Layer 6 of a small transformer language model trained on English Wikipedia (9 layers, counted from 0, width 96).
A neuron adds its activation times its output weights to the MLP's output. To switch it off is to set its activation to zero at one token and run the rest of the model.

Output weights of the MLP neurons that the questions are about. A number n stands for (n - 500) times 0.0042.
n4: 516 350 539 487 468 498 539 549 161 552 564 451 706 495 550 207 514 321 462 422 385 480 357 634 301 377 529 466 454 400 301 555 644 539 433 416 506 515 814 641 483 498 477 378 552 314 619 572 440 471 594 503 330 623 485 546 465 261 457 601 428 406 537 390 631 512 544 303 516 357 563 524 460 669 475 521 571 419 250 707 533 392 417 545 325 629 602 482 549 303 509 460 463 722 330 358
n11: 542 410 677 479 408 577 453 581 442 535 429 361 602 536 612 458 158 171 492 499 665 647 438 566 452 343 538 498 399 510 430 492 511 503 655 530 353 441 393 384 280 550 719 566 705 490 492 479 286 338 388 528 298 383 511 377 676 319 518 600 581 467 569 652 414 580 500 628 346 621 445 581 391 479 444 459 515 575 542 372 398 543 584 347 491 430 476 555 459 573 595 341 639 784 631 573
n46: 562 577 517 576 484 542 328 547 718 568 432 500 522 575 630 534 606 468 445 396 611 474 506 380 874 481 487 587 506 301 557 593 430 550 451 762 650 479 396 426 322 466 559 417 579 518 526 540 431 560 515 459 350 526 528 549 600 534 435 428 697 611 620 392 464 735 572 543 466 484 572 488 615 499 549 580 748 582 481 474 521 694 528 341 644 449 462 367 611 489 544 490 476 522 633 528
n51: 514 725 392 474 410 691 437 462 742 451 624 603 471 628 390 381 474 499 519 622 331 546 548 591 307 463 399 534 372 732 521 466 351 595 289 699 408 293 416 477 562 392 482 429 642 557 512 412 621 585 548 438 431 239 617 563 482 641 433 299 476 662 532 490 563 448 560 634 477 622 482 433 364 623 551 562 530 682 349 472 494 518 495 614 495 440 433 580 360 334 577 505 615 471 519 578
n53: 470 490 486 540 430 601 539 407 601 528 523 512 580 436 442 312 520 572 540 524 484 414 522 528 629 512 479 621 542 503 286 618 394 544 357 381 651 398 583 239 373 614 428 548 393 550 511 444 446 339 528 610 736 525 652 490 527 394 669 570 312 506 625 556 612 662 606 436 533 440 456 426 438 448 388 681 602 550 447 406 525 696 643 345 526 580 512 365 462 565 524 398 375 476 542 562
n54: 367 528 387 395 550 519 528 534 675 487 469 523 536 671 523 255 525 635 439 577 387 457 405 290 309 416 398 491 452 553 745 494 305 563 656 799 486 524 450 560 536 252 410 444 475 572 435 586 356 488 179 525 569 463 772 576 696 312 597 521 537 469 387 487 354 661 432 560 546 589 667 405 507 318 590 421 604 577 794 471 414 691 554 524 633 639 425 394 400 432 429 432 646 485 465 392
n111: 525 570 310 553 501 586 576 561 622 481 382 463 358 492 529 427 491 420 382 434 474 548 645 451 476 408 408 412 715 488 482 447 596 456 668 404 586 608 549 710 402 638 668 515 482 153 614 753 623 609 683 649 397 639 597 482 442 648 519 231 345 542 467 524 440 667 520 650 267 426 393 560 649 503 675 576 519 529 542 427 164 552 511 790 469 628 301 377 304 525 654 299 558 384 652 283
n139: 428 508 423 760 535 615 508 398 443 570 494 452 536 415 556 631 487 515 557 550 550 564 418 346 279 370 534 455 581 515 715 550 414 620 652 369 413 627 569 274 793 544 281 626 401 540 459 334 298 648 446 608 462 279 527 487 484 345 524 579 419 421 698 785 422 574 453 509 492 486 536 689 584 634 434 377 532 223 511 709 378 380 614 453 412 593 592 495 469 482 521 574 192 468 497 489
n141: 682 574 595 451 455 475 393 456 193 567 500 426 422 480 385 443 727 573 527 560 464 454 483 607 516 288 393 431 333 409 608 481 249 395 658 485 495 564 562 374 551 615 630 525 568 792 458 469 468 507 353 309 583 411 512 590 503 542 554 553 578 448 366 580 400 441 351 392 537 316 767 592 583 307 211 533 455 476 445 454 269 609 326 560 505 475 507 604 512 563 524 522 516 494 529 443
n172: 408 398 512 383 510 532 477 378 317 297 493 509 556 628 494 680 615 147 625 499 383 475 496 648 429 491 585 422 320 489 388 388 576 609 477 416 576 475 770 467 671 667 400 549 531 303 639 586 461 500 414 726 766 570 414 447 638 456 555 597 510 290 464 571 485 403 603 550 511 405 408 474 455 376 609 548 492 451 483 554 773 600 491 497 406 474 483 660 723 242 439 145 366 488 495 614
n189: 393 557 540 407 453 490 475 689 649 644 384 725 571 465 500 431 420 487 556 433 450 418 588 644 448 610 473 385 430 453 339 480 325 545 490 484 573 347 488 500 536 605 669 481 643 590 274 469 460 497 252 615 414 556 600 426 562 501 487 557 487 434 430 495 559 389 419 482 370 770 510 509 562 645 475 518 546 570 354 410 562 597 361 397 375 543 450 653 328 469 627 628 692 670 347 477
n190: 384 501 337 583 727 561 277 536 618 839 322 328 484 506 739 456 342 473 558 283 411 429 568 550 627 336 27 455 394 553 684 458 493 488 601 500 490 597 362 609 509 482 599 537 452 379 461 660 296 478 500 462 600 367 614 464 489 422 512 548 327 478 516 194 471 382 624 461 598 535 333 570 474 492 492 596 693 400 566 222 510 368 501 452 520 436 344 498 496 425 423 428 552 437 434 538
n197: 544 262 589 463 542 493 427 571 485 488 421 435 593 470 539 364 385 423 386 520 455 544 398 438 252 415 541 458 574 559 534 615 360 481 501 279 362 539 433 717 685 432 598 437 458 519 519 540 499 552 558 581 418 198 520 674 601 693 512 424 286 258 533 488 630 415 413 494 435 470 560 410 384 360 362 577 696 524 454 620 491 618 495 622 445 772 557 557 549 415 486 432 391 562 553 406
n201: 637 264 540 505 589 421 396 530 440 452 489 567 314 399 578 485 530 609 577 593 499 590 702 673 598 544 510 618 603 588 595 475 343 551 642 403 474 622 637 654 414 477 448 403 365 493 365 399 542 524 517 452 534 505 464 392 501 525 409 491 431 448 458 648 580 486 560 578 491 565 530 519 541 278 662 372 506 619 453 495 546 497 458 422 349 674 396 324 335 367 571 752 625 367 424 670
n210: 416 501 545 570 472 660 515 491 417 384 418 365 463 507 394 651 597 355 526 440 423 604 335 624 435 400 388 572 554 382 368 501 709 420 480 634 634 458 333 369 532 892 675 423 411 609 651 670 583 468 464 593 451 548 413 542 567 338 512 487 461 628 446 543 360 568 524 593 530 622 566 656 443 577 620 463 498 465 669 399 363 543 759 457 535 446 472 702 510 545 486 511 478 471 382 437
n253: 555 452 319 551 535 520 547 364 148 526 401 412 514 396 676 626 366 599 505 586 412 393 465 635 415 618 496 545 542 665 520 544 460 452 760 477 576 428 535 395 462 434 550 671 426 589 490 510 534 466 574 541 606 398 407 589 557 613 469 475 601 374 618 474 440 454 390 425 520 576 609 591 487 477 366 247 601 646 477 601 449 358 545 550 589 413 472 279 387 385 384 496 593 497 421 423

Each question names a token from some text and the token that comes next. It shows the activations a of the neurons there, in the order above. A number n stands for (n - 500) times 0.016.

Then comes g, the gradient of the next token's log-probability with respect to the MLP's output, scaled to length 1. A neuron's effect is roughly proportional to its activation times (output weights . g). A number n stands for (n - 500) times 0.00076.

"er", then "."
a: 564 489 428 487 499 511 485 527 505 510 509 501 507 501 496 535
g: 516 478 439 28 482 519 429 476 635 453 648 393 572 548 681 511 585 573 565 563 638 509 529 707 462 575 551 592 481 455 100 473 396 626 609 477 555 718 663 447 590 390 694 654 367 579 613 661 673 564 413 551 665 528 461 695 544 526 322 618 581 529 324 654 548 707 687 227 584 612 492 508 290 412 741 188 623 580 489 585 573 266 431 559 341 390 541 548 195 417 442 549 370 512 518 391
Which two neurons, each switched off alone, lower its probability most, in order? n46, n4

" The", then " first"
a: 483 514 552 502 500 510 504 425 453 500 511 529 714 506 535 493
g: 602 511 427 480 543 305 404 684 524 393 581 524 510 279 332 499 308 505 396 571 227 445 436 693 568 316 513 501 354 443 567 726 518 486 537 639 721 519 563 492 726 583 600 277 392 416 568 407 504 455 643 544 722 579 616 620 406 310 628 640 418 233 777 685 266 582 295 512 436 446 402 322 382 543 307 448 292 357 569 548 485 134 581 700 495 514 476 499 642 550 465 428 236 724 466 319
Switching off which neuron hurts the next token most? n197

" 2000", then ":"
a: 475 524 493 534 518 496 510 550 504 491 502 508 532 508 504 595
g: 479 929 625 676 339 271 410 507 490 523 622 458 327 391 434 447 311 527 476 497 423 557 571 453 424 319 667 490 505 652 460 546 719 622 655 508 588 580 644 522 571 467 396 688 460 413 779 718 566 274 753 447 410 645 454 378 332 323 596 447 405 346 343 589 571 650 761 565 746 436 451 748 330 470 447 252 741 531 576 615 397 513 450 526 557 750 574 375 617 436 613 635 541 457 643 608
Switching off which neuron hurts the next token most? n139

" Y", then "ang"
a: 515 476 519 519 540 497 490 505 500 484 507 539 492 500 499 455
g: 554 349 350 577 527 635 648 669 503 568 506 446 480 659 341 587 596 556 642 416 569 532 752 759 429 317 613 608 476 205 424 471 508 533 497 475 349 309 447 349 566 712 457 548 379 395 737 775 436 383 531 503 686 508 615 354 461 772 546 398 380 560 502 367 602 482 662 418 336 485 439 532 440 331 488 764 623 591 385 574 351 611 342 280 467 276 330 541 596 330 492 589 75 603 613 703
Switching off which neuron hurts the next token most? n53

"ar", then "ay"
a: 506 496 509 488 487 493 502 494 504 520 500 496 443 571 412 509
g: 355 609 469 516 300 649 424 293 474 648 393 514 432 638 433 556 605 491 789 422 562 549 417 713 604 406 333 825 762 370 387 332 347 591 629 250 568 605 514 351 574 389 237 561 578 355 316 599 588 519 404 471 392 639 374 381 425 566 346 571 428 616 390 420 561 427 617 430 437 417 314 141 473 663 352 587 470 528 315 356 712 456 391 300 406 569 350 361 676 383 558 540 385 560 702 701
Which two neurons, each switched off alone, lower its probability most, in order? n210, n197

" of", then " E"
a: 453 479 524 540 496 485 501 449 520 499 495 455 499 480 494 518
g: 237 317 491 476 572 518 492 341 498 398 503 689 471 620 346 452 595 510 557 654 498 345 593 443 514 704 283 715 561 586 627 808 507 474 390 461 379 545 462 624 636 727 355 338 635 804 274 638 624 555 257 436 352 605 438 494 633 518 495 206 493 477 809 546 522 592 603 388 615 683 676 547 539 417 360 558 463 580 339 333 449 459 401 288 617 356 418 330 449 729 611 280 481 257 435 464
Switching off which neuron hurts the next token most? n4

".", then " N"
a: 499 506 490 499 606 516 496 499 529 518 492 493 515 498 512 562
g: 416 383 624 491 523 710 216 549 548 294 389 406 495 616 464 518 395 574 382 636 318 618 574 548 429 581 395 380 649 872 509 496 372 316 510 370 634 354 670 349 730 554 329 216 602 544 577 544 377 494 250 539 616 670 729 651 438 320 457 408 478 572 682 361 447 592 376 593 381 586 319 547 311 545 326 362 365 659 737 467 470 450 664 321 454 642 469 441 602 326 426 261 704 641 551 448
Switching off which neuron hurts the next token most? n53

" as", then " j"
a: 506 539 568 496 504 504 519 504 494 499 400 479 497 499 505 449
g: 407 246 605 578 444 724 600 690 367 371 668 268 448 773 613 653 463 537 382 530 703 337 433 366 464 383 423 680 362 480 404 265 565 515 411 502 339 297 477 291 544 553 667 409 431 628 184 591 490 622 558 624 525 496 386 406 474 629 454 520 427 469 661 528 628 461 217 577 315 483 566 448 519 506 522 85 534 454 644 756 659 588 353 580 456 617 663 705 611 425 239 620 497 535 499 406
Switching off which neuron hurts the next token most? n190

"ro", then " in"
a: 513 507 175 484 565 498 523 508 496 476 508 511 490 496 503 502
g: 575 718 683 558 630 703 336 500 568 639 585 552 366 305 476 592 379 526 569 749 695 531 302 747 179 671 432 525 541 349 459 343 521 496 660 523 505 616 470 331 490 320 237 387 520 673 478 466 520 384 624 512 584 406 584 719 353 730 690 442 514 276 614 515 450 672 594 243 719 590 494 614 571 522 630 362 570 619 350 576 471 303 492 682 321 649 468 513 494 311 366 497 389 785 419 586
Switching off which neuron hurts the next token most? n46

" for", then " Sch"
a: 465 476 491 476 499 499 489 470 594 503 521 355 512 489 498 485
g: 546 505 424 658 417 426 743 272 460 303 616 606 715 519 129 357 422 509 475 688 439 440 541 585 655 771 433 655 251 644 309 707 560 619 414 630 507 403 363 430 442 369 455 341 379 585 229 522 540 606 592 591 419 392 440 672 600 410 547 556 482 428 733 595 436 487 329 693 533 402 553 308 597 354 506 489 509 505 497 439 640 825 234 343 676 564 347 443 465 653 596 248 542 386 381 445
Switching off which neuron hurts the next token most? n190

" (", then "th"
a: 467 545 565 151 507 430 498 487 500 561 507 500 499 498 499 507
g: 533 428 716 583 539 475 379 594 522 482 341 477 546 542 646 396 651 436 439 204 432 530 679 462 340 786 564 301 595 657 702 720 477 322 289 419 516 474 521 683 345 676 485 503 565 501 552 409 354 452 553 620 573 413 457 649 557 347 776 660 399 641 213 517 478 575 535 560 233 389 529 552 110 472 652 561 447 278 695 683 538 496 312 661 476 571 482 573 295 683 455 370 424 283 479 356
Switching off which neuron hurts the next token most? n51

"a", then " Jun"
a: 532 517 498 475 549 468 494 506 489 471 495 491 506 465 339 511
g: 428 299 646 704 479 706 370 622 424 558 587 449 395 269 496 338 432 471 685 866 418 403 653 533 236 546 397 369 237 255 577 662 416 476 534 491 612 398 473 618 749 358 529 661 780 796 200 473 655 386 650 371 715 420 405 500 569 585 360 476 393 441 595 366 461 582 415 410 460 607 381 402 406 451 614 271 473 413 494 490 287 578 209 580 564 549 460 433 545 527 529 455 428 364 409 481
Switching off which neuron hurts the next token most? n210

"ing", then "\n"
a: 496 483 519 472 509 518 456 491 494 521 500 535 526 519 703 658
g: 526 363 572 618 518 519 435 542 523 354 537 425 463 687 603 451 448 376 655 485 393 539 629 499 449 507 478 733 572 551 443 349 566 606 438 425 461 625 484 566 422 446 782 646 693 541 485 666 317 573 555 540 651 612 468 683 97 343 745 454 652 249 835 667 508 695 591 522 458 580 690 464 487 389 701 660 347 418 519 489 391 527 465 508 473 798 472 381 307 525 591 975 641 458 586 384
Switching off which neuron hurts the next token most? n201

"j", then "o"
a: 507 514 511 502 461 512 485 498 504 474 476 546 524 504 490 589
g: 496 362 753 377 527 608 609 573 479 439 575 564 363 268 469 483 449 552 522 649 622 380 298 352 461 561 342 403 493 432 448 592 608 433 462 580 432 388 560 214 387 454 484 466 387 365 196 488 275 372 466 498 324 654 486 359 228 662 496 395 496 519 692 267 396 422 728 587 518 379 303 487 227 416 406 461 660 634 403 748 268 572 867 239 632 626 509 332 496 517 421 522 353 648 551 379
Which neuron, switched off, raises the next token's probability most? n53

" D", then "iam"
a: 495 500 493 534 513 511 495 506 477 529 514 480 521 500 505 472
g: 567 454 502 788 545 575 434 638 516 344 544 539 624 597 418 408 629 472 663 628 408 713 459 436 497 163 629 562 603 520 532 283 443 521 371 517 279 465 536 571 679 415 344 473 615 261 583 427 871 473 522 561 540 110 506 582 567 403 407 580 526 595 671 477 452 437 560 523 769 471 629 445 464 338 533 482 519 469 523 343 684 282 624 873 565 172 487 286 511 392 618 338 555 376 607 514
Switching off which neuron hurts the next token most? n51

" of", then " P"
a: 437 470 491 530 479 461 503 453 530 496 508 479 504 486 507 505
g: 588 142 594 767 490 565 536 384 470 435 595 697 458 521 432 223 423 523 611 585 476 220 492 493 466 524 480 601 431 395 492 399 720 461 501 626 171 502 592 512 673 581 401 458 565 598 370 389 409 664 600 402 634 494 523 402 491 415 364 366 590 432 739 438 595 638 507 410 403 764 429 460 515 608 320 462 749 179 207 413 584 586 395 309 908 417 545 569 466 530 380 329 648 448 429 496
Which neuron, switched off, raises the next token's probability most? n4

"s", then "ons"
a: 513 485 500 499 502 525 486 514 508 499 499 499 483 521 518 597
g: 650 377 809 409 388 202 521 362 422 637 409 547 360 683 648 445 369 598 398 571 491 559 482 456 727 612 605 621 834 385 530 386 413 309 504 634 717 510 492 364 555 922 486 503 352 330 805 496 556 482 442 447 666 386 636 592 468 525 685 714 502 595 448 382 277 434 353 541 504 398 355 387 390 633 468 609 328 481 475 366 524 706 537 424 591 566 644 496 441 611 305 621 582 629 669 655
Which neuron, switched off, raises the next token's probability most? n253

"m", then "ad"
a: 500 448 522 496 501 464 495 526 517 511 499 506 528 496 469 501
g: 561 365 302 715 409 394 527 695 699 805 353 375 422 513 494 708 428 401 357 446 539 715 671 460 519 534 446 313 548 530 456 729 569 366 595 293 388 280 545 469 376 489 642 629 386 561 530 828 597 333 381 526 250 642 546 409 638 294 479 423 551 453 713 444 366 258 501 421 469 528 464 526 315 392 445 475 524 431 543 536 860 759 539 451 457 497 174 408 518 566 442 560 645 651 586 340
Which neuron, switched off, raises the next token's probability most? n11

"ants", then " will"
a: 539 490 234 492 504 492 479 534 505 512 494 502 524 488 492 624
g: 755 269 334 385 583 578 650 507 409 511 259 771 646 492 428 723 546 496 618 450 390 502 586 699 510 623 457 510 426 667 753 486 483 211 533 532 417 431 546 561 510 614 443 643 315 437 543 511 446 506 558 624 479 454 439 229 391 449 288 525 258 656 453 463 670 730 73 591 440 446 321 543 455 373 371 502 599 483 453 462 655 394 531 594 388 457 751 668 841 541 628 460 691 603 562 479
Which two neurons, each switched off alone, lower its probability most, in order? n46, n253

" the", then " gr"
a: 498 492 579 520 504 527 490 491 477 502 506 516 564 489 521 471
g: 420 582 493 353 534 417 698 467 519 400 452 533 475 432 549 640 413 548 284 416 632 339 458 386 515 573 841 475 661 536 433 583 683 380 399 519 509 387 539 350 564 454 384 519 358 360 612 565 562 650 424 417 676 152 477 705 531 436 556 625 594 383 294 265 473 555 311 870 423 187 349 462 575 737 519 547 526 374 399 657 804 577 745 741 345 455 567 610 510 619 538 596 728 365 490 534
Which neuron, switched off, raises the next token's probability most? n46

"ne", then " War"
a: 491 498 453 506 503 508 471 500 509 458 500 505 494 507 498 621
g: 457 348 328 499 453 301 439 561 604 575 406 311 415 529 468 552 728 483 340 531 376 562 499 735 240 498 495 476 473 487 620 530 414 326 499 619 341 380 303 204 520 347 477 457 485 471 234 533 518 518 510 449 517 364 326 255 659 302 284 440 579 656 370 372 518 440 454 732 494 225 516 569 351 480 388 478 227 705 677 612 253 403 246 306 558 813 325 427 629 628 502 455 407 415 541 600
Switching off which neuron hurts the next token most? n172

".", then " It"
a: 484 564 597 430 492 524 496 530 501 490 495 521 509 511 536 511
g: 458 540 310 400 475 522 276 468 512 541 687 683 717 565 552 557 356 517 412 530 408 452 454 506 410 430 544 378 777 554 778 552 280 455 412 415 381 450 551 450 335 122 557 540 211 367 515 341 444 214 354 619 284 591 513 445 520 441 401 553 486 703 306 330 451 332 470 477 343 333 589 888 647 528 522 623 413 392 766 309 605 494 654 228 614 527 579 492 555 564 464 404 449 586 404 576
Switching off which neuron hurts the next token most? n11

"k", then "ull"
a: 506 409 517 497 579 416 481 493 507 489 503 535 519 496 501 515
g: 473 639 605 453 386 309 34 558 461 547 633 631 453 250 509 296 482 601 643 510 602 465 527 418 654 431 468 638 445 615 439 389 451 496 278 305 417 421 554 374 708 349 598 609 538 460 337 269 581 332 743 692 560 567 303 545 446 459 462 558 358 754 744 558 670 579 579 654 638 522 381 523 729 595 564 623 285 518 227 670 448 253 292 482 524 572 419 534 373 674 538 488 604 391 533 461
Switching off which neuron hurts the next token most? n54

" had", then " a"
a: 465 478 429 432 462 522 464 329 501 495 517 535 505 445 489 505
g: 540 656 490 465 420 242 750 472 555 387 201 652 562 537 302 468 536 379 452 384 499 248 405 615 363 581 460 288 610 532 609 723 571 311 463 609 852 690 357 505 435 705 227 451 650 484 427 432 500 379 349 527 597 463 587 430 269 582 414 499 705 670 359 433 616 479 564 632 622 503 608 598 417 386 504 748 269 507 245 514 556 373 690 535 705 582 441 419 495 828 473 439 412 457 513 419
Switching off which neuron hurts the next token most? n139

" US", then " ch"
a: 500 495 494 497 562 501 513 488 497 486 341 493 525 493 500 534
g: 756 485 537 592 595 563 306 528 514 669 657 419 578 284 691 405 506 397 336 570 630 506 496 440 380 587 802 266 506 278 610 383 628 502 487 281 409 374 413 590 387 480 607 541 273 567 697 536 441 548 491 457 454 371 570 389 349 693 608 745 479 444 242 547 459 595 508 392 508 293 439 408 377 587 702 453 782 413 543 523 402 488 669 809 562 739 792 348 444 258 352 577 472 648 458 622
Switching off which neuron hurts the next token most? n189

",", then " Jan"
a: 505 562 512 499 523 473 498 509 491 485 494 498 515 482 486 409
g: 425 624 695 522 361 394 569 401 557 182 406 428 597 416 552 376 193 629 543 341 446 577 619 407 596 349 456 294 209 364 447 531 547 411 664 551 413 401 467 474 563 534 423 376 692 466 264 511 562 639 580 531 703 633 391 359 404 165 507 222 671 567 543 423 681 613 660 535 331 641 592 495 376 440 611 150 533 386 455 386 668 501 422 706 632 605 564 428 766 415 324 359 587 600 488 590
Which two neurons, each switched off alone, lower its probability most, in order? n11, n253

"ed", then " the"
a: 481 477 515 500 513 508 481 502 604 489 390 550 498 513 503 496
g: 515 766 554 519 669 341 525 304 429 546 426 419 310 499 589 639 668 511 593 503 420 677 556 575 402 661 232 491 519 539 716 701 376 331 501 525 613 430 444 474 332 616 426 656 569 405 381 603 447 639 281 586 498 739 541 507 381 456 277 494 425 816 432 566 419 471 81 486 572 401 566 609 792 181 400 373 351 794 396 552 416 562 366 386 298 644 333 494 463 452 597 532 522 579 489 415
Which neuron, switched off, raises the next token's probability most? n189

"-", then "K"
a: 483 474 499 439 502 485 502 504 514 742 469 517 481 500 508 511
g: 463 484 519 491 343 526 515 465 511 514 466 607 543 753 346 497 398 587 780 585 718 404 387 739 552 115 296 557 316 573 523 508 540 459 401 475 547 280 322 523 487 331 518 524 360 489 406 695 328 450 645 377 642 638 509 404 548 606 510 654 341 223 575 431 287 489 629 688 474 383 328 504 470 401 381 228 736 623 331 510 564 544 162 673 464 487 294 532 462 515 608 275 286 327 487 512
Switching off which neuron hurts the next token most? n172

" C", then "r"
a: 498 508 506 508 554 545 502 508 507 504 500 487 500 527 495 504
g: 578 435 636 367 588 232 500 438 554 359 956 501 435 534 405 680 339 494 290 498 577 574 714 432 456 351 796 307 400 377 601 483 568 421 504 725 518 455 708 776 545 333 425 353 370 592 489 547 524 570 523 723 548 447 486 391 622 394 697 398 600 452 697 427 424 386 478 545 556 625 262 608 671 480 513 375 422 674 580 604 454 328 602 457 515 554 501 276 454 668 489 355 757 361 772 360
Switching off which neuron hurts the next token most? n54

"im", then "a"
a: 498 470 500 494 487 558 503 520 510 527 503 510 522 487 500 505
g: 594 428 632 677 497 554 431 641 616 686 295 353 299 650 623 457 272 631 640 666 529 664 700 632 384 340 510 630 514 416 509 582 557 526 699 575 671 606 504 455 385 623 354 429 504 534 246 691 416 507 353 498 593 832 546 503 724 318 315 309 429 568 609 367 408 488 363 386 501 476 561 676 569 386 300 281 512 328 492 381 437 220 744 433 431 373 532 524 466 668 244 443 266 422 518 685
Which neuron, switched off, raises the next token's probability most? n11

":", then " Dr"
a: 494 497 481 495 500 504 495 538 480 477 536 508 500 586 536 520
g: 497 469 489 506 480 304 220 329 562 417 677 515 475 319 578 317 441 481 491 474 693 738 678 503 548 555 396 304 234 375 542 742 518 698 444 600 327 547 413 699 571 518 559 352 498 633 509 526 382 518 738 659 892 602 381 271 421 627 151 699 353 610 501 386 659 669 578 451 477 506 786 642 483 408 439 530 326 627 480 548 550 470 424 353 592 361 441 527 510 361 505 484 613 448 652 724
Switching off which neuron hurts the next token most? n201

" the", then " four"
a: 500 509 602 644 485 518 494 491 484 503 499 494 553 493 523 475
g: 607 601 383 443 598 378 639 720 623 396 357 580 503 621 588 661 437 419 500 510 331 682 409 656 465 356 582 594 553 356 599 670 306 651 560 550 501 463 439 533 671 394 583 247 706 501 652 404 629 419 573 520 374 556 506 397 453 471 333 653 299 731 352 405 247 503 749 363 270 522 521 547 649 333 495 658 220 453 387 478 261 393 415 650 711 515 497 157 557 267 636 277 365 643 460 522
Switching off which neuron hurts the next token most? n51

" ch", then "art"
a: 513 516 501 514 480 499 506 523 280 533 413 501 571 494 497 529
g: 572 339 282 519 556 447 611 691 596 438 443 304 453 321 538 522 511 405 498 631 555 654 570 600 443 819 578 487 693 548 626 714 284 709 379 436 578 487 456 478 424 445 539 614 552 493 472 396 694 335 675 408 535 360 267 327 651 323 556 635 525 619 696 677 706 633 721 611 316 673 445 636 368 531 422 410 478 454 911 458 486 801 606 482 643 294 693 572 592 441 306 458 587 635 469 445
Switching off which neuron hurts the next token most? n141

" the", then " game"
a: 512 498 594 537 486 529 490 494 443 502 501 504 548 486 513 474
g: 767 509 418 498 622 439 430 651 593 325 672 519 661 458 480 522 381 513 533 438 612 707 267 599 567 565 721 375 435 532 410 431 486 454 629 585 502 615 422 568 536 700 753 582 483 444 608 360 247 239 511 665 675 276 558 211 519 550 357 738 378 339 465 249 406 437 512 427 369 470 491 495 238 717 919 520 567 392 524 583 148 422 397 463 592 597 506 406 662 446 600 424 481 501 563 500
Which two neurons, each switched off alone, lower its probability most, in order? n141, n197

" &", then " C"
a: 501 469 503 555 505 538 487 497 492 498 501 498 510 514 496 514
g: 507 383 562 486 546 484 293 517 499 266 604 666 452 540 666 342 518 559 801 721 585 459 214 454 469 658 736 414 345 379 557 366 428 213 454 613 694 630 549 484 696 686 351 637 569 359 645 467 394 874 343 523 365 461 589 766 419 591 616 439 668 570 525 418 382 390 561 464 524 483 561 534 592 582 475 647 527 200 514 477 446 683 685 267 594 555 687 415 586 583 277 397 374 514 328 497
Which neuron, switched off, raises the next token's probability most? n51

"os", then " Ang"
a: 528 515 494 512 621 748 499 491 494 500 481 485 507 497 502 560
g: 376 476 507 461 381 356 331 556 688 450 502 566 702 439 563 338 596 399 564 293 436 601 581 274 485 297 387 620 630 523 704 610 560 479 455 404 631 489 491 818 566 236 518 352 504 513 520 564 383 301 662 432 366 662 731 517 585 86 488 545 477 502 520 481 420 564 668 480 481 401 481 530 470 280 238 609 249 610 445 308 389 624 326 620 461 587 609 516 337 736 536 528 739 365 738 718
Switching off which neuron hurts the next token most? n54

"ing", then "st"
a: 501 498 494 469 506 532 471 479 498 506 500 528 499 517 778 988
g: 259 481 509 268 629 522 594 656 473 262 367 472 502 645 248 740 589 576 736 551 372 469 430 540 670 532 407 236 486 368 658 529 473 566 335 640 725 247 549 334 595 606 563 465 325 456 553 485 320 496 523 453 457 314 605 424 466 644 825 550 593 673 467 460 308 611 328 725 336 473 393 439 497 614 478 333 325 487 644 514 660 584 506 355 761 520 627 453 421 681 695 347 566 326 686 397
Switching off which neuron hurts the next token most? n210

" four", then " more"
a: 485 486 492 493 485 499 477 510 524 490 491 509 558 505 496 487
g: 611 563 536 341 411 198 669 563 641 489 475 434 587 706 327 555 333 390 574 628 416 741 357 491 272 316 487 437 489 628 625 785 360 464 510 620 514 331 397 448 638 529 440 373 412 430 699 344 593 535 574 363 392 449 342 584 111 559 404 534 363 612 455 597 636 622 454 571 533 713 441 570 528 363 248 566 230 382 359 632 552 500 722 318 424 660 404 514 442 378 365 329 344 788 539 406
Switching off which neuron hurts the next token most? n197

"ia", then " ("
a: 516 498 474 484 498 501 490 514 490 490 513 526 501 486 500 743
g: 649 532 172 729 178 530 649 513 500 664 334 463 644 320 497 469 500 500 445 742 422 219 347 313 562 324 486 236 456 480 565 646 507 452 602 680 717 560 648 454 491 482 520 384 649 620 423 616 504 462 169 552 278 541 537 452 490 646 470 391 424 296 487 749 579 545 599 571 567 334 363 321 245 501 432 604 633 622 639 630 553 413 616 371 557 443 500 679 648 647 623 434 412 308 337 459
Switching off which neuron hurts the next token most? n253

" members", then " of"
a: 512 496 392 484 495 473 491 534 510 513 500 484 533 497 515 521
g: 360 445 477 638 645 469 524 297 462 417 332 189 461 574 348 339 585 397 481 301 585 331 557 334 534 495 604 339 524 625 755 620 491 497 382 385 538 384 545 597 379 517 244 359 615 457 411 389 456 422 618 500 201 505 666 385 510 352 711 458 560 642 592 250 377 352 655 805 428 396 507 677 811 693 369 733 366 472 510 322 470 598 559 653 439 717 399 455 570 522 559 646 473 266 626 378
Which neuron, switched off, raises the next token's probability most? n46